Layer 2 of a small transformer language model trained on English Wikipedia (13 layers, counted from 0, width 96). Numbers have three digits each and are written without spaces.
A neuron's activation on a vector x is SiLU(gate . x) times (in . x), where the dot is the dot product.

Input weights of the MLP neurons that the questions are about. A number n stands for (n - 500) times 0.0016.
n11 gate: 484586367811660480493410897565406459634523560619593456683540447680360523367709428357685254470500389839567528404348527736370492680542737473516512508417615587573738508155320638532274361411508642683581622557338548368412648459598535441711504421404472449546660496557721576500726438443653416549
n32 gate: 549590253660372566898569578617153450732479333683376606416642231526456758577523542504708596754551472724583491325518770557563672514472639687311478316363203578370449693435434347544423662554583247536545328406160650299637713491452821371550381339399623426409456557469535420413658517399569593460
n35 gate: 549768165540496604628435504330443366457278207401532448600530734409674558627492426557548450341659409604592564659443518474526428424454540586526526589654632592504539395663356455671446762421504454583617547357643630493433744626544657457477796612515437467685329618725511546601386507546511286220
n36 gate: 558566619208291596659444481387492543682765572515470434705431593668687378433442514523136655447468358451428593679438573450341598422520692518455477484677839869388456315369580504427459441635670444496415633353445637452599367438500328533457618563468519418528397758477339631587340467540321480442
n38 gate: 720560283404217429452626694440657451285439685523489457425207540623453419519480470496686520353702550527492484730500504465717694415533461617324378377451570570608541339569476436690588767552567381580628321464690583263500888488488415408512500332488371755777468555500460696718419393358566355584
n42 gate: 539442554343216314332721509844612607459711155782707304760581577254372505588403652365591485348808323798749240480641618410510359476485270523599439584633622683644386486454533577643648472697486490351361815601596467702443388879561481713569363515451283421500320528423490568159150697590547505471
n48 gate: 587557746541367578548408779614623443599533702138583416389426439634414366622183398526560478537122518513274614630319274577794412337630538401675603625478602551496357655416564308543416537648406487674587350644417758575552606385242538513473380607406449209607651149465440677383310396430715360412
n49 gate: 549603471723452504575324496747405492234613488636653688717597426480238555327533283570484437423631483500703463433401643492443335607727484535809359349325476584570265543401287434807488683480604508410418525230527585559242537566405540280642653416404448528425613352386427192328232457500508576500
n56 gate: 759652390627627350369479552594477654323521540443453471680278630388443230693649729455266473876159519596400455615275605271312464658537383462207478564363670639504376200349610276509354325277614665487411597196564698752579306500504409504582425505495522422418504439367580365693387687517625255406
n66 gate: 451475563629512541590347607747240396338586407564547430693707652421298437666599695673634601634602410379696479690550558415352612231508528527488512559496204740377559579346270537573638750541544643791353666562371476516431446500667623673542363668513725266517553665349496369416620410565579597216
n69 gate: 426594584624713334519308603397422459596597713556590434548618443622395594374512451676585584646530380681436320736521743347447385376479369275704432521425233404606534500193576512443602636541440168610504313619527778512371459339176623563721649571466628385667484432207334496601508375466551504299
n94 gate: 534470527484329433320609449431385500357543500470663581545725360533377616617588398511399306472340456485544895410500250485329370489430541532675652449554426511519496678518411553328409746470726348602640634519446309428608630657445452704736642523368719489631638589357624386465477601354266453679
n97 gate: 485412294419666500537514582260445422576350367450489602561387342542525648698589514677573474550421446475779349564511445410677481400406421368644583402590546925562474292355558401551669661548284602394412572474618341363525437415546436430421543545432424614594706662485732196568570538407457504511
n104 gate: 550517568657201418584544516668311601320516549707584250684574479705299468528521566316475432539466268782524396586517747451575471559350476571594557791547512431504594732239377429521528377325357573587442651271397545345283656534351423780334361564585471436623525627384455320628260504410782397207
n121 gate: 198945611441384444245486427491690447638464458390432738685023500473361459582628443311771345694432569644468647432471433388647476233485339464477546490563734707382524459300356457309305702656528505599980598519697495495579438486322354536582389437176227609466263394256383491553429536372286354514
n122 gate: 567592577404447430614424375513420302347389623342564629516504712564414719824475430271574517601419413679650533500538531361563743458654484654484700841517480411700935500536627463570412532612594342716790483408429594675406790626335247448589443329722451560568553508455562598180504353535532646567
n126 gate: 515616510698680706597569360374680089696633391359505832258553519640381291658861590427648812403420683429359587475656482452602529237356524468358457302663547872447525468519429699533700472485699619741384726548780548546362642290317093319539305693515765421436533737438519505505407505251677375413
n130 gate: 365239549605521513583720500675504197467364427525475305585547609454261392471351403626728638591343628487525535549592512355661316561651572496347364513589728344509518238554376483393742620600407816461374410448240808475376320224324538525372445674429389676615675538608384864674728281333416487496
n141 gate: 542199362748604696558504463555615376313488359442601486512525492602641711614598280390588565402705544674442580439432719296517423330855262456488446366491537307551691682484429572563407637724479756576268443204476442782338470547516484678556317478582736692608196450504387341361491593536308596398
n148 gate: 504566592641492443646500385229619450392570789357352491524609107626717441390529713381464554818567367440560565521619323633693554628466421515768436651558603627341487398339343418597422706357656408512512754173601472426790450739638603335612548517467508520758572348516601504349418519569524479467
n153 gate: 552377478459346673252500428518676672697562646696675654671379172408294312697416394566517504670522537466270526478346525543605623702419589380615714540593521759517742563529496408427299350500483531535670582657695806421719341786606340668580461379513359399558380380509625681572359857704706495610
n160 gate: 507521631668549352706746507662496713608673679448336427731617618665584678706489311471564760609585444595490443588543406679765514511529510371378479614566538510557526541445682607768479490479280636414447326500564493405447572547490472373522465584570703469602426720546652433610432585540424500514
n173 gate: 469553468500595539496289551615460540658462548281601703652264169283626352538580644266587627486495708604418248505571654374482366153545547400664704323783345418451495580589487593247542412707556563430306715699521396226609491442543722648280587740581673483779461720531435284269700538380526705465
n187 gate: 462841318478671492302447734474547324708734433235309650767521445598558565643389397317605722308426580708355679373419424542487539487774711412463408626318517711385583443463679649580484650377625356733470557309419349541429427303471377769470362570513383278409500521403613352230384670560410531577
n188 gate: 620504430415454436414274421448863761589549610454631665471606625376361632451271512461818496780398486635429633354716512424586444491579492841185694698579584391672606299612626577377446537487743240560547455496309525463753699535475612331465470403311243562684513584449789403434418459657463385332
n11 in: 334382442761684370496195703452249266516475294534663322521530517601393617550416549325638607486567331594415491500496516745246302725509666595299534245682742445408670567168148657500345255517496608574526618592446677400423738579580618513629388451437590504415625680470759479563773317582618437504
n32 in: 779481323429406386729730551495548407858477788575486711665696254602562505454427692731643446596748616693528408272631758732495529223441659555293424342588331556466589546621216235657440610505429480654750565269221766491467801597370491371529410189589618472613429387385343794554447660581402555196
n35 in: 596476333508273393511351589492593520556500386582618432665528704389398351550540448392559312282599475715531520360464579358464339423262418678633379586655492551456553255469272704587523785292523299620572197352530669565307532548481628726345708529692379423622661633508532774447347641489473273448
n36 in: 165467344569638345523626420624479521527366459258350509407422421512573472635567700574504475409577578480448277347629519350401517617496343488516496475269665315166398686651358545602706531405492619451566393698543349512301571358528356559567524475970585468420748407406688500241354225272512334620
n38 in: 666614595347302344297659696504594758432423599543620340532272577566409349632423515670536363504558614452354443558463481313374406541624590485389218521570559492508604543613369621408504693823797181415637546561661388488389463565598242399689734276579330449570755571404696428546484404436644400545
n42 in: 548700588201496444350707684787544364732656432601541449682491582317296492483657524721603221436687187538673240593570394300335613692642521377419674535487466370509460546450508552479654549401695611401491513651381440570406539884425441608201390500598297437526551593646693764349426298524663580274
n48 in: 779384259473542411547283463668375439298443542249496188458402474335610340488509576590572417649451464458533264496306512420139362491482496468504487364500554400440680611533803560542418463380202438474581251243500538500618738491496446418500504368583492707570639165530254359469751325187256438358
n49 in: 508542425468481489496401604558353687667591470429474438470500600456455426345299353585416575282468363489395650864450609424612589547417579540319704650618343683346484139526436646447563412665421425462485688381449436438262244446284414470668406654740534307453364526615549793461415526377597695546
n56 in: 425496568379535610265466371745652433717492500548428590583588314201596300359701339660522586355272430622379922523411483539353518728759427450335517532288642586199636525603522620496568639473478382518376643522433688479592415276719440606396639704436370500518413513522491833805509964591564518464
n66 in: 563409305396691128613439581564372608332602438593462678667579643637418397607464647492484366442467246442805595643452459406536480400382338763558457776322369477544659340347500623492393576441411598737338409326462258481543504620795565485387266333557488577435574636449386563431580542641649303480
n69 in: 415477441391455481737530403457500633598515625545537707579607423578428500500687403635473717342289298303492400508558565530690547500615324405526470512587530324326488485441697442530607555365489251712438492539328694371409383200332563596256720480587840608520420304435565427472597298370537703240
n94 in: 661433641541739488525421591630603548474507473450646319438562343538666428564650591760687363488330393608626488528631211442350536429718695470554666577300443500453601587262431402380572706339719532590614520492612454654829536627439511432520596214468592667708690688434562463403667638441712610622
n97 in: 623440363574452459585193644264594560819521441333511644551507377464672629536354493661493576461481316800493291558500567500586564222244464324507537431508515551586569325554482451448600468727238619418433543630539471461562508180482496532447559504408511514485823591404353332393583425542410481466
n104 in: 412646649565374858593572462673389518367281643517399453639360664742465555394415669500203473454404352626543349455384700295593848661573625697604383554500349285487822809534643677766691222690331368588350450487483640530591786576474414627500496600681435551725396613645391296414603508512513578411
n121 in: 394781411225640809563694144653662481548303414334548633811372606615622646580417543343477637694642587514415551268365552441491435570528240487468514099631787442468462469615649399495725430574487618739940548353648391645500430546509456540317337203326532687636500275537555370462551504453207661597
n122 in: 177699387657665085468601615296593411396655569677639524444592827564465483606362463336417545700532593548405642650460496361332620749355388458478652740581410440460718428704387650539411588456776464271654628416651665344278656634530513377504379527536318474212439340333386213251268559392534550376
n126 in: 637535459393561500638618367309674585508647691513538628539342403666735665500781825420587464365514213292362549336527275539482536487214801270309478378405625328562423284334591624897500201491513681394504367482534356458326415504538385441396318654500730444468622426491246683473460399247393473371
n130 in: 372351619525512500551565453705706415342641535641462521614540528442673473500500444408552512572570218571422484512605470354279233431566558637394641533696328317660541504674169404314446676216653447596632438684485235657666399714678349327529775434586567442672480563751504485331553611462713376508
n141 in: 610155626666405504605479555394465357288454504496525552258605487517617665644775525544548626440609528790401412282775554353496318207852556270604422279698474281526554420513721619617331525570491360667333720306508378748396286491700483728460370491721435636702561453412387413391544450322513764664
n148 in: 600536695450547402606420384372644266399409766267549513203472580600570359619211596452398549471303567309422436537536215461241372444484546508683453353541643550452676725400609588465469398619586451691516525301594531603422608448562481439585563582484613704829661492785724579382677640481515668576
n153 in: 429774674413272566348361584504525718637461484411464749573405326640447480349684450471418492352637713488419703521508691700583650575594468563683528602711556613512781651524402380369424362293581317785587616521441811571459508337584516619420431725275549640733382642451525629632303761352732496504
n160 in: 489527632816635485503456400718431465554674732385263394627610523753575493511496252580587402636575416593548420645477572485649623585590507395373567527395504422447602588430421740365544515508191750420424065515554466409470585685364566412465575547648649345636324660481553342473369446496452728469
n173 in: 466371465266319449421278583332496539613414369529451362681474509698399418702578516741317408310438410386496423518323504403539556301694659500420428716666730913569289640529373354347389643826471821624697451380508398287568296522434612434242538394324403409207487399470653306377708594512479478435
n187 in: 623632343652673765572369623434447727475567444247601260642452694475647517732469250354548631472672371655354601604265575374456092633477607375353530568330774436416423504496448333513475571271801315513513806548350543487491344180517577703428500338428690300626652569522322620518549592570508832407
n188 in: 367477523534410405358465204385758495577326653714749593496577537364374601509035623276690575486500476500527445655509483347702574620622380422307576641779536407715599443795518523283535361505567387363641619655374626552536528560703527425370469374299218381300279813305848294247615670564456354376

Each question shows a token from some text and the vector x that enters the MLP there. A number n stands for (n - 500) times 0.0036.

"C": 397489396483452323566460427647615549496506475522591557580267736264646524364453556687470598486406549513594489498557589696510574440444510534525438337426265351438526504587360446442298193427504525429350585478556600511588514515159280412347650535480487687242517644516419272583637458546614420496
Which two neurons fire most, strongest first? n187, n141

"ec": 515628617642800484471519612627682684453419531551376488556550634396777285518631334524597615482565524360822436499398308512627393403529446525520231453541558296473575527461549486345598261380349399415445458553442389400585506464379323459401580545356401395263480370626464651508659424405534423539
Which neuron lights up most? n130

"|": 538565536516510640556272444615266536462346495429558474368603610501358461609292485690493448519446530485448348242557408598531463591704319408525571356351570250528686484409434661776469319335730453740445565592588459473607457472661521418464475669593487267370460539492338666544302391451562488454
Which neuron lights up most? n173

" Man": 493641505360347535509384572505612667535318368529472613364315561555726327523511517725309517436469655322228452442440441714333662522710494442559541347496676546530185351679376612459474612508559357352329520456565467538504491429536431553483500517496445522549606534595697464505426439421529485536
Which two neurons fire most, strongest first? n36, n38

" |": 452534433327380509693509621639310488578526520359346334424444565327548540484484421413548345544424473559559436409446492558494581612448368605586268380558490141447628668403460734644416584433591591337565520402657389596619356445422332425517567537729543561485590409539568581629462496593336504404
Which neuron lights up most? n188

" V": 484335486516549582427430446452432463462400377603593592278487528594700248497483417757440443464348721534419415453443666612479607487459441552385196607358488456571419526644535548676334349361476440527510387487648599458605472733485611629531642548419637383547659291647560598544463415524561573567
Which neuron lights up most? n188

"0": 626392439670393718402595583482650474439478447410448504674478633455587823409562533612583549462404561495602602368542576565440539622372631547577574412393359300218510596495519439452533445432805400529482194821617578710430517539288477476405402352556491394588440322638591571610329587484429534667
Which neuron lights up most? n173

" Ab": 341487616509534575726551604577560603544225510504416559553357606573645425525458409708579530387463638494320519448381419459406674419531485626506381554466608582308505385585375457700399317700473357335323465453390722547531442499614599738497473381560552455426661503524464632541408395289636561559
Which neuron lights up most? n36

" ": 613362472423479603457541403443544540362237584452362609427493542565477435480397384652514652399331526544750349602404509634342513317493351485421692667577322423366435453574400614621662242376710466665483439481652444414569386412502399476507673473407525387556672462508585456568452537717400588526
Which neuron fires most, and how strongly? n11, at about 0.34

"Z": 430395377449631576577480341561387652581645429420498709649509473575532420524411385720575450376333594471538401475495233574482599453439712492472399520581381651604383497548441546518333422366446536471251530544665491734616469390312547564544364521602492628496563592617494143464707379536480593473
Which neuron lights up most? n97

" M": 492509485504511633390546481549539658469387549641714336488348579361736616522384605774517322437410751407385429575471637669467648320565394545426494635543634369463420362496330608598474526369548447426414338405597383509505493556621557438454701523456593441463575361686572441551577489363565641494
Which neuron lights up most? n38

",": 444529462533496581474519542455494302324577497403668590520439462628621424423523396529377516537486442515595467428529575409465558552546507578469456292720330428494425538538467782701408570394512554481296592615177426396507272351155482324456514450446628511473476444515506725615601520465499496542
Which neuron lights up most? n126

"\n": 583572612426540663603436422635504597529383365599396431271323648497371428584509438607630408586584609732501530554374400629499474642497344463477646502638263463564601441604540572634409433508766655690411370527492401467672205324371360295356542536359588432556522384454350533230420480389542510518
Which neuron lights up most? n121

"a": 414330709422604414425536755550405736465510441325629636367649509598818527391586306471612471386256516378626475604480461622489589714465493553664393361617462429524504477594523543475562486322554659381559461459644355648442797412519535252467452432523509295489424590498434525552669494665567593653
Which three neurons fire most, strongest first? n160, n32, n35

" Re": 572420417398497642512457557661524595638525298297421513659499726504458321314437506639570531506302734513320499539568647550496663501408454322579536554486414478522428444578431469606595688457459340470513559643535582508450313470608403530431636417413568344769390471670454525489590316476631614543
Which neuron lights up most? n69

"===": 635361642349359487527431245497375631632457267509282406317288500542692476485466507419386372526434512454661287442702483553378511566465464423536556540484441527478621570317528524432479745249584665505483403692533358299541492290632685372593521481355541687396397566355419508378479344526389449489
Which neuron fires most, and how strongly? n49, at about 0.43

"o": 583330477424630405460244534456400695429399343387556557518487553434847377424569499480485530585278532455664436549516715705474613663453401364684387307522370465508531564753351531497597498538516501420584587368507438662375715438492391323490476224498489249357456566523484709496788454483518495682
Which neuron lights up most? n42

"c": 423463612743592549547472549614574449347243535512584451732689697469748447342237393499595480434434504477718484332487510572579604451442418601532517356586391278431456545481425294438444355488434364506592617399528430613532521422266280612387493573470499432380489676598286529626537561452475594330
Which three neurons fire most, strongest first? n104, n130, n38

"als": 529372529411503450477266377489502601603494523420709574677554475437567402481617446662489483502496510561791433491715278607543616616393484508577396359743286381386260524210440481446608517517468546330484318535430454505542588491501532638480557499745502367728513376383496474326960497505465440444
Which three neurons fire most, strongest first? n69, n97, n94

"am": 414440661522638344573524536445584640353120657448721514443526503360644616573573441695444405554375478274592472355373402641452662703579438768705584300554627364306644462438429385556468523302286512515584498490482354485482694550398410450437388488571524400377497659562476478446558539492522632530
Which neuron lights up most? n94

" L": 461512592473548527337428568482496806410513323502453436308555520558652523417374517722528399411437804488436475655552609661512598329448457503356600510232532392550367661339415565651355315508516448502489453441575517424442435581518380520406490381349531372531597379660630452454674408513507601556
Which three neurons fire most, strongest first? n35, n130, n122

"2": 679495423557265552512624465459538502398285500436473559612519579409672551252542348602473668518419541461653509377711524649523449511378541452603577401379454410412512698628543572532521153517686674514566529685593460588513584331100677413594541350691370281469420286513685443696558453408540472681
Which neuron lights up most? n66

".": 490582544426345623439433295464474574522337592610328419546610456596514620373545450318606562318597523362736475559445325387361626383435568429519480383401294467482455363520567650608493682437481591616359492564517591624514350375323400253439773303483512648343411516533531493574695546348402601316
Which neuron lights up most? n69

" Ar": 488542600600444532690441596721669571506131484553532538496392717638678320446634542548642450387651657636284618575620622538339614498622481520614349464440667395387451406353455495600580581496698327320313340469374500534494399592673577490393702336481464407737457494547473424682459530518509481594
Which neuron lights up most? n38

" team": 510453454455374456238257435451557282387366541679697588659447591360698385406500555583360648586543392555461671655700285625556681655393455525521577469482574197605437498460368503462358577356534648564426437616520318423514448360550334672550667410652583414873521353469436453578424496482528563477
Which neuron lights up most? n94

"v": 420322607557537481584585580429435531328316368584585494484704532474751307398427274562440398417417565496764504392179637723455566578429539581427437448703548405329423432612574417521406491345371435644564373484545416629684447600341488580419491518418586564394587630500553541558598463567632721427
Which neuron lights up most? n126

" R": 424429587579518646188427531553514590453411285604604477381499601631650510444458553596458477374226740505440523804638532775397573423314610532449324488466579262483507418478423558501386343468614525428522466408464427397545434567437530477424578592311500479593692343719453481388528389424481504474
Which neuron fires most, and how strongly? n32, at about 0.49

" J": 477470553517590733543534452509437746414598425568603429454444541492567474496467453698607474337386760413384548632486370604346624388634579522476440473366683420566519550472431546539433285395629444453320531396435521559420519608332653592510340296375430467585765384639528478305611499403542438334
Which neuron fires most, and how strongly? n48, at about 0.87

"lect": 528556651599579535555354541630654507357361506359501459506485753549637660404336457491540734496530507194385563357472386234540541392234633581327403467483469510390500552385274498426390453423416563430722508470742286457542515505371558630507503333438483484414568471356312405641306408529702397360
Which two neurons fire most, strongest first? n121, n126

" T": 535393522551531614435505361573450505480268560585656519438484557501755500505464475626484387377231768323455630617625639623462564417475509640465176455304577561531638329582428554594317342459561589543376451376305376520558447536510575549603580415406560323635588276656463445519507451448548568471
Which neuron lights up most? n42

"St": 607425556519316590227380375628429636609489505519527479679542655521290537481342404568509543374380546502551644632608545532594546436301545502521482506497460404530629740782339545467267571259577451490473646723548514739380332577339684556594560607436394601694408605646494459326408501581684506498
Which neuron fires most, and how strongly? n153, at about 3.9

" at": 644433658600334449611662384526485480385219576475657646531288677490484463516360534423585647594672457494672471579505601521525584473582584407626519519687465561260642761376508626660375560684507473413418363518619359618419584385658598421668532421402637526285345383422317519359636545558397584382
Which neuron fires most, and how strongly? n141, at about 1.9

"g": 499416725514506545445468497436401536178347557576598522613629589479596260357273316601566403596388551403643521342378463608581525455354661670374458278551490321463574434587491397550370367342442417590477461345705390627546543352308546550569388531586489438263614619591440500432644480506610562297
Which two neurons fire most, strongest first? n42, n36

"k": 507436662424376453487426462432366612286687480542452641554448411557693366461462609681544405466389613367547373411369458714319637602346587572469374373503373250412406446811390407228519630498380397387556499505586292669483463361384645584545473383458534331404479719495590408440718563445536551455
Which neuron lights up most? n94

"ath": 642517563621459304428471392434620434551412609609579582361466599532708697610571218689353480506543426314667524577582460684421508417388425616458364334440652206363520418573418442445474655494455455406450701296474440656555375505375237507227344569457543358547346494403622415404416560517569533669
Which neuron fires most, and how strongly? n141, at about 1.3

"ase": 527569508431273593504333523490368486534651577470380524511520582473632468449527233524548602468550368575665593430531475599558541376342469494609638387675336351568233461602461451611592431385412366437480599425712521689506731457359396427280314504651475462428497351510542573403869426577653299510
Which neuron fires most, and how strongly? n48, at about 0.38

"G": 434527376511631425626443361461501657529505490668566607661417700526595486693482476658473496415405544466583322414443543650553543382537815542522358488468334582510486506656322533348306325270560376513425468389683566642640528557189386587478708408638463686433452572617327326322695428581569438379
Which neuron lights up most? n35

"6": 526390456394434778446577708571462452437268384470578510379453456582752777273437245581531599526497590466619516535609565570539553570355554329506524576365441488381354683742465588398519211454415537402522514809531592610500598391301368444452584313599446422477492495360687495600339584416534557672
Which neuron fires most, and how strongly? n66, at about 0.67

"m": 488398699451519449306508563558577520328352528391685404542509397470535668437330329643418438466480595467474307427347590670445634465500465588461664466424452316336313567443406465493404630364246350452517498527759388767561558430569562426491387670534463572335499717693582610536586511452665699513
Which neuron fires most, and how strongly? n126, at about 0.32

"in": 461526761537454528322399580440665717165487253307496482360646707503615463455470383580596455483437481392554409433499415487410504628375476456646623246654453251362549512558466401431630534617232486474542415408696368555550567379498407383391540635450414367437442531474357599528652535476426519343
Which neuron lights up most? n32